Layer 6 of a small transformer language model trained on English Wikipedia (13 layers, counted from 0, width 128).
A neuron adds its activation times its output weights to the MLP's output. To switch it off is to set its activation to zero at one token and run the rest of the model.

Output weights of the MLP neurons that the questions are about. A number n stands for (n - 500) times 0.00043.
n2: 582,514,360,540,643,564,527,378,600,575,536,697,558,531,447,662,633,518,358,579,473,464,575,518,361,450,471,613,469,463,603,676,405,558,400,518,518,458,346,395,533,504,708,359,544,523,378,405,452,539,464,441,538,518,339,586,118,481,400,385,449,403,418,719,433,573,463,476,440,419,523,633,532,321,585,629,642,364,258,128,588,364,438,341,373,403,623,500,373,310,382,477,413,486,772,632,652,272,523,317,545,265,532,511,809,478,515,599,422,519,392,555,557,390,308,698,674,546,500,738,504,358,191,627,492,341,581,640
n83: 721,388,415,527,73,782,533,198,561,728,469,519,555,711,481,408,514,465,163,246,657,296,350,339,485,594,434,473,492,201,604,673,532,527,462,292,504,449,642,444,703,662,241,342,456,273,528,378,428,357,619,635,453,723,228,528,649,477,287,632,625,702,459,588,669,663,835,789,426,424,653,563,432,719,572,612,593,539,646,500,625,617,673,602,340,651,753,518,754,453,617,435,553,418,504,657,464,479,303,307,454,626,573,430,481,611,320,214,736,491,810,482,445,429,526,372,296,547,466,491,432,768,500,659,444,690,356,480
n120: 585,492,335,410,225,581,565,488,631,261,606,316,368,274,780,545,646,467,590,449,576,500,450,251,491,386,662,516,485,270,636,310,456,434,409,609,684,623,381,846,767,634,496,412,373,579,522,500,450,480,359,539,236,270,137,703,457,410,575,709,251,336,475,509,452,621,530,273,394,479,624,399,527,777,550,539,273,689,508,426,448,537,676,693,205,470,435,449,265,353,475,449,447,663,709,576,291,477,245,591,542,604,408,492,543,492,456,576,571,522,572,690,637,601,560,483,432,465,325,500,338,570,328,309,526,333,546,334
n151: 704,513,452,517,208,541,390,597,648,573,353,432,393,537,486,306,593,275,787,175,387,526,194,423,407,713,694,574,455,549,394,560,718,552,316,513,623,508,428,666,288,521,431,369,259,672,568,529,513,500,355,724,509,359,631,558,450,514,300,402,524,495,629,319,763,468,374,524,401,342,708,491,457,664,641,669,500,573,273,615,407,601,383,786,591,705,292,640,517,508,685,156,583,669,567,492,735,427,793,285,540,144,593,526,322,413,500,566,362,652,380,127,563,348,385,371,564,381,260,474,624,606,517,582,454,628,262,641
n191: 343,342,425,483,544,643,546,596,509,653,530,478,357,545,419,153,907,414,595,616,592,677,314,445,732,647,683,573,649,584,513,337,572,668,436,728,207,417,549,510,461,632,331,667,337,243,626,335,491,496,189,603,368,534,496,549,450,581,302,575,495,581,482,540,273,744,442,575,558,474,280,456,242,382,164,225,426,589,500,282,767,400,603,531,306,620,427,455,471,559,413,352,431,780,533,632,540,492,273,335,752,657,487,517,694,552,486,378,447,463,584,400,657,704,361,354,395,464,517,487,311,523,603,396,450,443,474,945
n194: 492,387,394,384,252,617,513,264,338,599,572,496,485,686,399,400,354,572,384,508,347,432,877,571,635,567,682,592,605,590,492,487,428,878,500,684,473,365,504,505,427,271,347,655,469,474,538,654,439,461,620,504,415,216,516,517,426,851,655,615,383,558,410,400,309,395,405,369,450,561,396,565,247,592,650,257,706,614,481,287,477,492,544,722,404,524,476,612,418,469,642,396,632,422,519,507,475,519,475,269,529,334,593,476,492,416,402,233,434,658,685,464,200,477,618,611,703,872,310,488,294,436,389,446,525,317,492,453
n215: 335,454,478,497,399,426,382,569,529,650,326,440,471,561,564,313,308,534,540,486,663,328,490,407,735,484,570,497,415,555,553,450,516,415,525,424,467,422,643,375,284,557,371,674,676,453,525,696,418,552,755,494,486,616,761,531,710,440,610,631,595,541,566,486,385,596,441,771,378,623,489,490,731,871,466,443,613,596,657,720,549,466,463,592,487,569,685,535,562,464,613,563,470,454,344,566,727,386,717,578,528,514,529,664,358,534,353,772,497,522,545,449,479,526,490,663,675,393,552,537,415,650,490,464,383,497,674,527
n267: 545,546,366,547,433,486,475,407,388,524,564,454,368,332,547,630,500,354,534,422,509,364,519,490,500,651,611,565,526,580,523,586,533,411,435,531,354,638,433,547,531,446,384,295,428,424,368,343,524,430,455,656,536,628,353,479,472,614,462,632,796,390,441,394,473,887,679,400,553,507,539,671,389,234,300,454,328,440,625,290,497,503,306,365,435,376,306,384,444,338,490,518,572,404,284,446,211,455,669,355,496,569,579,541,693,527,754,344,402,522,643,576,582,384,463,363,414,579,381,459,705,580,572,500,367,506,576,595
n318: 424,605,475,331,596,512,639,531,500,553,293,532,555,818,541,638,610,573,400,356,600,643,565,379,552,347,481,461,424,677,526,528,652,717,475,410,699,459,325,393,480,371,496,691,474,479,722,580,500,669,491,566,268,690,632,628,415,649,528,543,768,620,401,468,492,630,420,274,464,512,645,543,655,434,699,427,640,705,586,681,455,364,581,456,724,495,281,524,474,246,351,629,620,418,593,428,500,493,508,473,282,422,519,439,310,604,631,525,449,393,666,325,472,555,292,405,56,520,489,316,479,721,736,400,431,672,633,531
n333: 708,584,424,23,495,659,325,584,648,388,483,395,289,566,660,372,230,465,548,246,500,456,549,376,564,311,578,526,647,625,329,445,443,517,717,562,504,567,405,540,398,401,579,594,597,607,308,400,544,538,757,479,569,521,513,703,621,795,380,433,448,510,464,772,415,198,419,656,631,593,359,705,419,755,619,368,521,890,483,810,585,403,509,518,626,516,217,419,631,462,659,654,439,652,454,626,522,614,417,575,845,323,690,634,399,504,370,590,580,676,393,614,536,393,530,899,551,532,559,504,75,523,463,559,312,740,540,398
n436: 479,405,318,642,461,453,488,584,297,574,414,390,582,422,733,565,500,272,556,488,517,613,556,772,386,594,589,428,630,197,419,769,554,477,627,416,511,554,430,582,523,570,619,646,508,380,413,611,462,573,688,614,365,593,326,527,266,574,504,404,321,396,439,422,438,204,473,349,504,432,492,485,520,418,549,697,572,393,718,704,693,481,384,429,369,468,575,364,157,536,542,398,402,325,330,395,592,641,536,398,373,394,318,515,358,313,604,492,700,568,450,401,613,472,305,346,599,623,453,418,665,612,356,480,567,375,542,841
n437: 637,176,481,325,794,169,589,292,247,558,592,330,556,726,804,577,581,821,697,326,558,651,413,385,434,674,599,420,590,320,533,474,580,378,456,628,561,536,604,423,185,446,327,419,560,630,491,509,390,516,286,540,717,492,597,353,408,517,577,722,473,505,355,387,296,570,431,327,413,678,435,380,623,394,475,491,552,430,395,550,317,428,521,605,358,642,496,608,573,598,589,504,194,390,299,621,274,692,698,280,522,576,386,405,425,705,344,532,371,455,294,546,387,437,701,341,590,465,325,712,674,353,620,523,289,663,521,395
n456: 537,681,529,630,414,426,655,484,462,382,496,616,613,519,529,539,464,547,564,591,589,643,369,496,794,577,583,337,262,334,500,261,291,576,424,597,384,190,336,248,540,422,677,637,681,428,250,526,504,790,756,462,638,355,436,529,303,442,638,581,698,390,553,657,477,387,533,353,529,464,405,541,630,532,548,512,519,520,454,562,304,600,714,173,504,495,548,562,496,354,528,748,460,512,527,422,374,370,270,661,651,532,284,402,550,544,398,565,366,614,569,360,413,481,640,418,415,693,404,251,369,205,659,557,433,772,834,361
n460: 212,605,747,585,500,485,705,476,641,388,462,426,702,567,440,618,418,655,443,657,566,604,344,523,739,661,603,695,473,389,259,635,184,585,94,457,367,500,256,358,947,523,635,495,873,540,540,764,586,528,652,761,435,356,628,246,511,613,481,292,238,489,452,603,846,679,349,521,529,514,539,606,521,755,495,436,360,384,559,694,729,667,467,539,401,259,670,539,454,353,385,342,543,573,427,465,326,491,395,682,670,198,404,612,480,198,767,634,519,902,248,428,406,442,546,447,375,460,468,693,495,781,672,199,674,585,610,334
n467: 509,500,558,694,453,736,654,325,447,697,468,481,543,681,720,342,537,364,836,712,601,527,581,887,576,714,455,227,572,366,451,328,440,523,649,542,504,500,636,469,491,410,476,534,621,544,295,729,706,747,646,258,591,245,696,467,725,415,440,393,682,535,556,660,562,371,505,732,570,518,963,356,465,401,334,357,457,589,368,653,672,440,704,661,586,170,482,256,571,716,629,368,336,293,517,732,472,432,816,472,505,330,478,671,281,486,321,535,416,408,127,285,543,500,585,397,367,366,491,500,699,640,552,651,452,250,532,267
n487: 570,664,601,457,431,496,512,652,613,582,649,406,377,444,49,629,464,449,449,631,580,583,363,550,504,424,484,508,422,420,485,687,683,413,421,235,228,538,467,536,360,158,742,237,334,349,554,500,687,263,439,492,533,376,350,451,432,356,516,476,444,566,363,520,734,239,309,705,590,588,344,359,624,468,412,438,688,264,553,419,385,448,386,93,331,653,425,284,534,565,480,262,445,469,795,551,379,478,500,361,496,384,355,598,479,535,538,844,524,709,553,452,578,548,496,484,585,562,500,445,556,579,455,571,500,399,428,511

Each question names a token from some text and the token that comes next. It shows the activations a of the neurons there, in the order above. A number n stands for (n - 500) times 0.005.

Then comes g, the gradient of the next token's log-probability with respect to the MLP's output, scaled to length 1. A neuron's effect is roughly proportional to its activation times (output weights . g). A number n stands for (n - 500) times 0.00069.

"o", then " pl"
a: 471,578,489,532,494,498,502,622,495,448,437,507,699,510,499,426
g: 458,517,382,337,427,584,523,450,516,533,523,756,522,443,680,744,491,639,401,487,368,729,515,416,327,513,285,705,404,444,410,331,319,641,397,700,398,535,632,543,343,528,454,485,382,457,337,437,397,461,686,458,330,339,426,621,589,793,533,427,319,471,646,454,631,617,526,485,687,513,344,593,450,451,488,336,589,332,458,289,530,595,558,355,440,529,567,422,410,320,575,613,168,195,306,224,657,464,402,520,372,401,640,513,456,432,437,440,313,619,442,196,529,570,308,581,244,521,690,529,439,462,742,584,418,458,435,488
Switching off which neuron hurts the next token most? n456

"y", then "l"
a: 500,520,501,515,555,568,501,568,520,502,489,504,505,524,494,490
g: 485,629,709,315,424,605,571,234,272,510,337,365,687,336,331,363,422,582,318,514,366,488,439,512,526,355,758,401,534,545,534,556,621,407,483,559,575,585,450,388,378,497,560,604,464,44,513,609,263,587,474,554,356,764,347,500,471,566,594,432,507,375,482,584,432,375,593,302,467,477,598,670,416,427,601,484,657,433,501,503,600,593,814,794,267,337,580,462,424,347,626,494,558,423,576,430,624,726,522,774,414,576,413,419,698,295,408,445,627,549,528,308,705,497,580,472,332,506,460,499,675,516,529,360,542,573,669,438
Switching off which neuron hurts the next token most? n194

" ", then "1"
a: 626,549,107,511,495,552,480,530,498,489,479,513,509,501,457,506
g: 426,608,592,365,555,767,614,177,225,498,428,593,840,622,313,592,652,764,702,428,368,512,640,469,427,604,570,566,613,445,270,469,511,377,503,360,465,719,621,529,321,615,606,489,517,481,713,623,462,383,554,667,590,674,584,612,348,521,715,421,503,803,482,529,674,499,647,779,589,536,468,673,408,514,598,411,399,390,428,311,468,507,382,528,691,533,252,330,495,474,367,319,334,420,493,623,535,452,725,471,531,719,536,465,437,350,447,562,320,441,473,491,509,488,388,420,538,649,513,545,543,394,689,649,462,576,366,633
Switching off which neuron hurts the next token most? n120

" M", then "at"
a: 485,500,503,510,552,499,497,585,502,482,499,517,577,505,491,517
g: 538,694,525,436,508,535,706,433,543,284,354,669,492,555,693,241,474,400,581,434,458,551,617,475,706,450,538,726,453,699,743,502,403,588,739,464,391,528,454,593,586,556,714,584,553,473,439,681,378,508,618,674,552,732,553,378,653,467,596,307,379,280,585,461,645,467,681,542,451,583,543,631,832,512,534,453,604,550,669,419,464,555,449,609,430,564,346,448,387,292,692,326,388,494,544,524,476,377,534,630,466,502,248,618,335,358,565,756,469,584,477,615,421,570,638,515,371,556,835,168,643,739,630,602,464,614,512,447
Which neuron, switched off, raises the next token's probability most? n191

"our", then "n"
a: 494,486,495,510,440,436,456,592,477,465,497,584,561,936,496,500
g: 349,633,472,203,331,475,497,384,608,482,524,443,352,452,546,717,455,579,446,641,555,494,782,407,435,460,566,841,444,512,433,451,365,798,536,549,274,513,594,385,554,555,484,320,385,462,802,651,703,544,517,628,620,419,569,443,444,500,425,356,402,545,393,503,506,502,317,315,638,470,482,454,546,418,671,631,658,406,325,341,445,529,629,532,385,692,735,405,632,488,444,765,698,371,444,226,457,765,473,470,600,311,483,544,344,382,297,445,375,364,373,304,593,359,388,448,448,439,512,557,379,630,572,545,549,662,269,658
Switching off which neuron hurts the next token most? n460

" ", then "0"
a: 664,506,510,474,516,530,490,537,515,534,475,503,464,473,494,495
g: 319,442,557,677,541,540,414,326,483,502,262,486,694,614,507,283,567,508,298,468,451,292,723,412,660,486,577,553,282,598,704,480,438,321,464,542,481,593,483,572,308,430,467,430,442,184,492,310,520,467,593,415,370,342,262,543,232,516,636,167,463,495,482,501,384,532,474,529,627,382,445,559,654,456,372,464,559,765,677,440,569,614,520,567,394,599,583,168,482,446,337,374,521,500,564,451,569,392,313,560,514,330,692,618,512,649,487,596,537,423,450,666,340,635,580,389,545,573,752,789,522,573,413,543,703,634,242,401
Switching off which neuron hurts the next token most? n2

"9", then "9"
a: 512,592,497,478,508,505,478,497,504,477,496,539,532,494,555,447
g: 396,499,676,385,496,690,534,666,697,733,542,326,517,554,400,583,471,606,765,499,344,668,627,478,279,453,445,688,510,546,496,698,513,623,471,701,310,595,429,523,630,571,436,425,677,554,571,484,552,330,547,342,333,599,614,500,591,327,620,607,554,614,237,530,470,524,523,607,351,613,358,473,459,681,766,562,453,606,588,306,623,638,768,688,559,443,370,245,696,588,579,738,320,431,531,512,532,462,505,527,495,583,450,726,588,333,644,527,366,636,463,482,829,415,433,562,789,444,493,357,381,341,410,457,374,381,425,338
Which neuron, switched off, raises the next token's probability most? n83

"2", then " |"
a: 507,481,503,497,457,510,509,478,540,501,600,499,504,513,500,500
g: 789,495,498,425,421,485,576,309,450,492,563,528,554,391,573,424,594,365,443,394,386,440,620,545,529,508,410,565,361,415,468,513,599,568,444,600,701,204,504,613,514,608,548,450,271,512,311,372,498,635,774,667,571,384,426,502,628,564,211,491,295,488,395,446,506,346,371,721,590,554,552,238,588,515,411,420,520,348,615,736,456,327,500,206,582,629,341,275,581,442,201,447,523,622,551,512,555,420,461,607,349,486,385,670,535,506,437,630,712,354,547,466,369,331,509,451,500,580,232,749,582,605,431,629,470,603,334,884
Switching off which neuron hurts the next token most? n436

" ", then "up"
a: 525,507,467,578,499,531,490,499,485,499,501,498,502,499,496,472
g: 431,389,463,528,543,326,462,699,293,567,338,459,345,391,258,532,178,483,554,565,521,560,462,559,529,508,605,644,715,708,374,381,617,491,487,524,565,614,608,496,477,778,301,498,516,673,593,552,522,887,513,338,417,460,574,486,548,549,585,654,455,611,359,493,192,573,501,146,342,480,480,840,315,438,445,382,384,584,356,501,553,598,125,467,490,428,494,559,443,619,676,357,653,563,451,530,808,531,372,562,645,633,491,538,420,528,596,419,596,522,389,471,645,447,483,567,293,464,532,490,444,667,560,342,556,681,568,480
Switching off which neuron hurts the next token most? n487

"am", then "s"
a: 552,367,480,510,479,517,502,635,498,522,467,496,522,500,529,497
g: 490,422,311,276,643,652,590,539,425,586,431,560,491,664,448,543,526,442,595,555,275,446,796,393,451,499,342,502,410,678,583,374,425,567,435,614,589,567,401,544,491,585,126,714,539,422,401,741,445,596,374,494,376,354,408,588,582,379,595,469,369,623,285,697,441,658,450,505,378,356,454,432,432,604,276,356,581,349,479,398,651,579,604,600,437,541,462,548,507,313,485,306,531,528,595,390,415,780,685,524,543,289,297,292,510,564,669,430,585,312,609,395,382,474,451,572,494,488,702,547,265,171,723,590,457,376,226,424
Switching off which neuron hurts the next token most? n83

"ing", then " b"
a: 488,494,493,524,426,501,509,500,499,220,503,503,508,477,513,512
g: 665,566,491,360,498,648,468,600,496,492,318,527,506,650,209,383,363,724,627,715,580,566,428,381,324,561,625,557,574,645,480,402,438,150,677,312,475,676,449,288,625,594,450,431,310,762,159,382,509,476,656,463,781,534,583,564,252,481,358,399,595,539,470,554,443,380,505,593,394,530,600,591,350,578,572,676,594,424,439,362,740,522,493,596,315,577,348,408,611,494,736,723,374,433,484,543,609,628,547,593,653,619,505,404,481,427,527,625,403,628,326,754,437,483,376,474,419,468,438,513,344,421,559,639,447,621,591,761
Which neuron, switched off, raises the next token's probability most? n333

"|", then " W"
a: 336,501,171,531,231,481,558,445,499,423,492,462,503,508,487,521
g: 782,517,456,491,428,422,395,506,358,657,229,552,651,415,644,349,330,508,559,364,328,490,491,514,479,653,568,305,298,777,327,446,505,506,320,399,762,557,376,346,528,439,486,507,470,572,409,501,567,711,367,399,409,681,626,668,661,264,338,430,641,563,604,156,256,322,462,544,525,482,563,462,580,555,609,555,587,371,490,346,517,433,446,630,449,525,537,562,452,393,641,390,361,356,180,326,626,633,272,574,437,455,513,598,486,358,691,434,452,743,512,449,600,405,373,563,559,699,395,760,429,414,368,571,348,527,384,381
Switching off which neuron hurts the next token most? n191

"en", then " l"
a: 486,483,500,521,500,425,416,516,493,501,503,855,520,500,483,518
g: 726,431,829,444,507,281,495,280,630,487,381,499,395,274,512,323,625,489,458,528,618,640,592,323,446,607,370,390,545,361,378,433,544,480,586,440,350,527,507,566,220,384,622,750,418,521,477,166,534,489,403,492,651,251,723,435,551,447,563,404,502,505,512,683,580,551,403,664,562,392,564,497,435,512,381,387,372,385,315,300,365,434,758,614,654,542,572,691,619,391,381,425,543,646,815,572,350,401,326,299,526,719,548,467,493,612,599,676,475,435,601,673,616,435,539,296,549,427,522,401,438,409,520,180,484,476,436,400
Switching off which neuron hurts the next token most? n437

"ed", then " L"
a: 505,546,507,494,154,504,498,569,500,472,507,495,492,525,511,476
g: 624,717,504,811,479,339,492,410,443,548,389,372,581,319,798,418,619,482,242,409,397,404,623,580,468,319,403,309,339,582,447,654,352,863,563,616,405,574,549,757,756,521,495,690,400,455,634,535,486,650,484,487,360,432,455,416,644,378,368,380,827,518,281,258,422,299,532,560,555,479,469,592,390,431,724,339,584,426,443,475,442,540,663,456,634,528,663,523,271,504,437,589,546,479,563,365,666,469,629,713,369,429,528,473,414,467,510,514,580,730,555,305,724,326,612,554,645,515,497,462,418,572,577,446,432,354,533,389
Switching off which neuron hurts the next token most? n191

" ", then " |\n"
a: 440,509,491,493,455,485,400,667,501,526,492,498,499,500,501,502
g: 685,468,748,498,539,248,307,600,485,585,573,250,677,254,361,618,507,544,692,511,427,531,437,752,661,648,469,477,514,407,358,575,291,547,362,406,477,531,535,433,512,314,378,460,518,640,432,528,690,575,557,335,583,704,594,361,800,456,490,605,573,471,553,417,566,628,452,532,381,534,752,338,619,313,379,490,354,645,474,615,595,617,289,656,472,391,677,639,709,493,481,599,444,580,355,795,661,710,539,316,390,608,286,633,642,466,610,482,615,518,446,284,697,748,542,458,458,354,450,466,619,579,458,465,409,312,537,430
Which neuron, switched off, raises the next token's probability most? n215

" W", then "is"
a: 510,526,481,497,477,503,478,646,506,465,513,522,513,500,506,501
g: 530,608,672,626,450,520,346,742,431,321,498,392,654,477,422,681,492,365,591,369,513,556,516,449,729,751,546,297,562,337,181,578,486,675,369,248,524,453,360,437,524,488,543,449,293,554,588,472,518,706,359,639,425,444,449,666,515,593,507,572,527,501,363,375,494,626,599,497,666,149,629,194,525,447,323,640,51,504,571,536,531,562,576,447,512,403,246,408,412,504,580,410,473,639,480,485,451,561,627,646,441,285,512,533,660,313,377,597,266,304,584,596,498,413,613,430,571,324,673,469,405,489,560,451,418,551,659,391
Switching off which neuron hurts the next token most? n267

"ent", then "re"
a: 524,501,507,502,585,460,404,498,490,509,510,548,492,507,492,511
g: 510,508,367,648,467,338,591,437,548,424,653,452,369,387,615,626,586,657,402,703,590,337,587,354,507,468,568,351,474,751,604,27,330,603,493,579,331,387,371,370,542,481,408,364,619,472,390,302,613,603,441,521,533,760,419,506,527,392,633,282,392,417,805,410,477,214,425,629,444,453,322,434,365,596,479,547,618,362,662,352,367,476,542,606,492,541,570,482,738,464,482,479,451,327,612,512,616,607,727,526,411,548,435,507,641,422,498,619,675,546,532,639,262,573,582,430,345,320,421,502,530,570,507,237,679,631,612,212
Which neuron, switched off, raises the next token's probability most? n191

" |", then " "
a: 346,506,484,501,385,495,548,471,508,526,497,493,497,504,514,509
g: 401,517,625,710,505,677,478,453,696,434,755,414,659,379,350,695,665,583,533,476,459,681,521,578,504,537,348,557,499,209,422,450,434,718,400,336,195,489,620,679,450,665,672,718,630,240,577,467,573,330,543,422,322,579,439,474,386,634,585,455,479,702,484,768,398,613,467,289,540,492,559,553,617,574,402,499,562,579,468,484,518,417,545,481,490,513,628,377,543,691,391,535,554,538,619,705,77,624,688,431,419,558,538,545,388,502,305,526,367,344,481,424,469,575,452,356,613,423,597,364,689,527,666,298,602,518,830,522
Which neuron, switched off, raises the next token's probability most? n191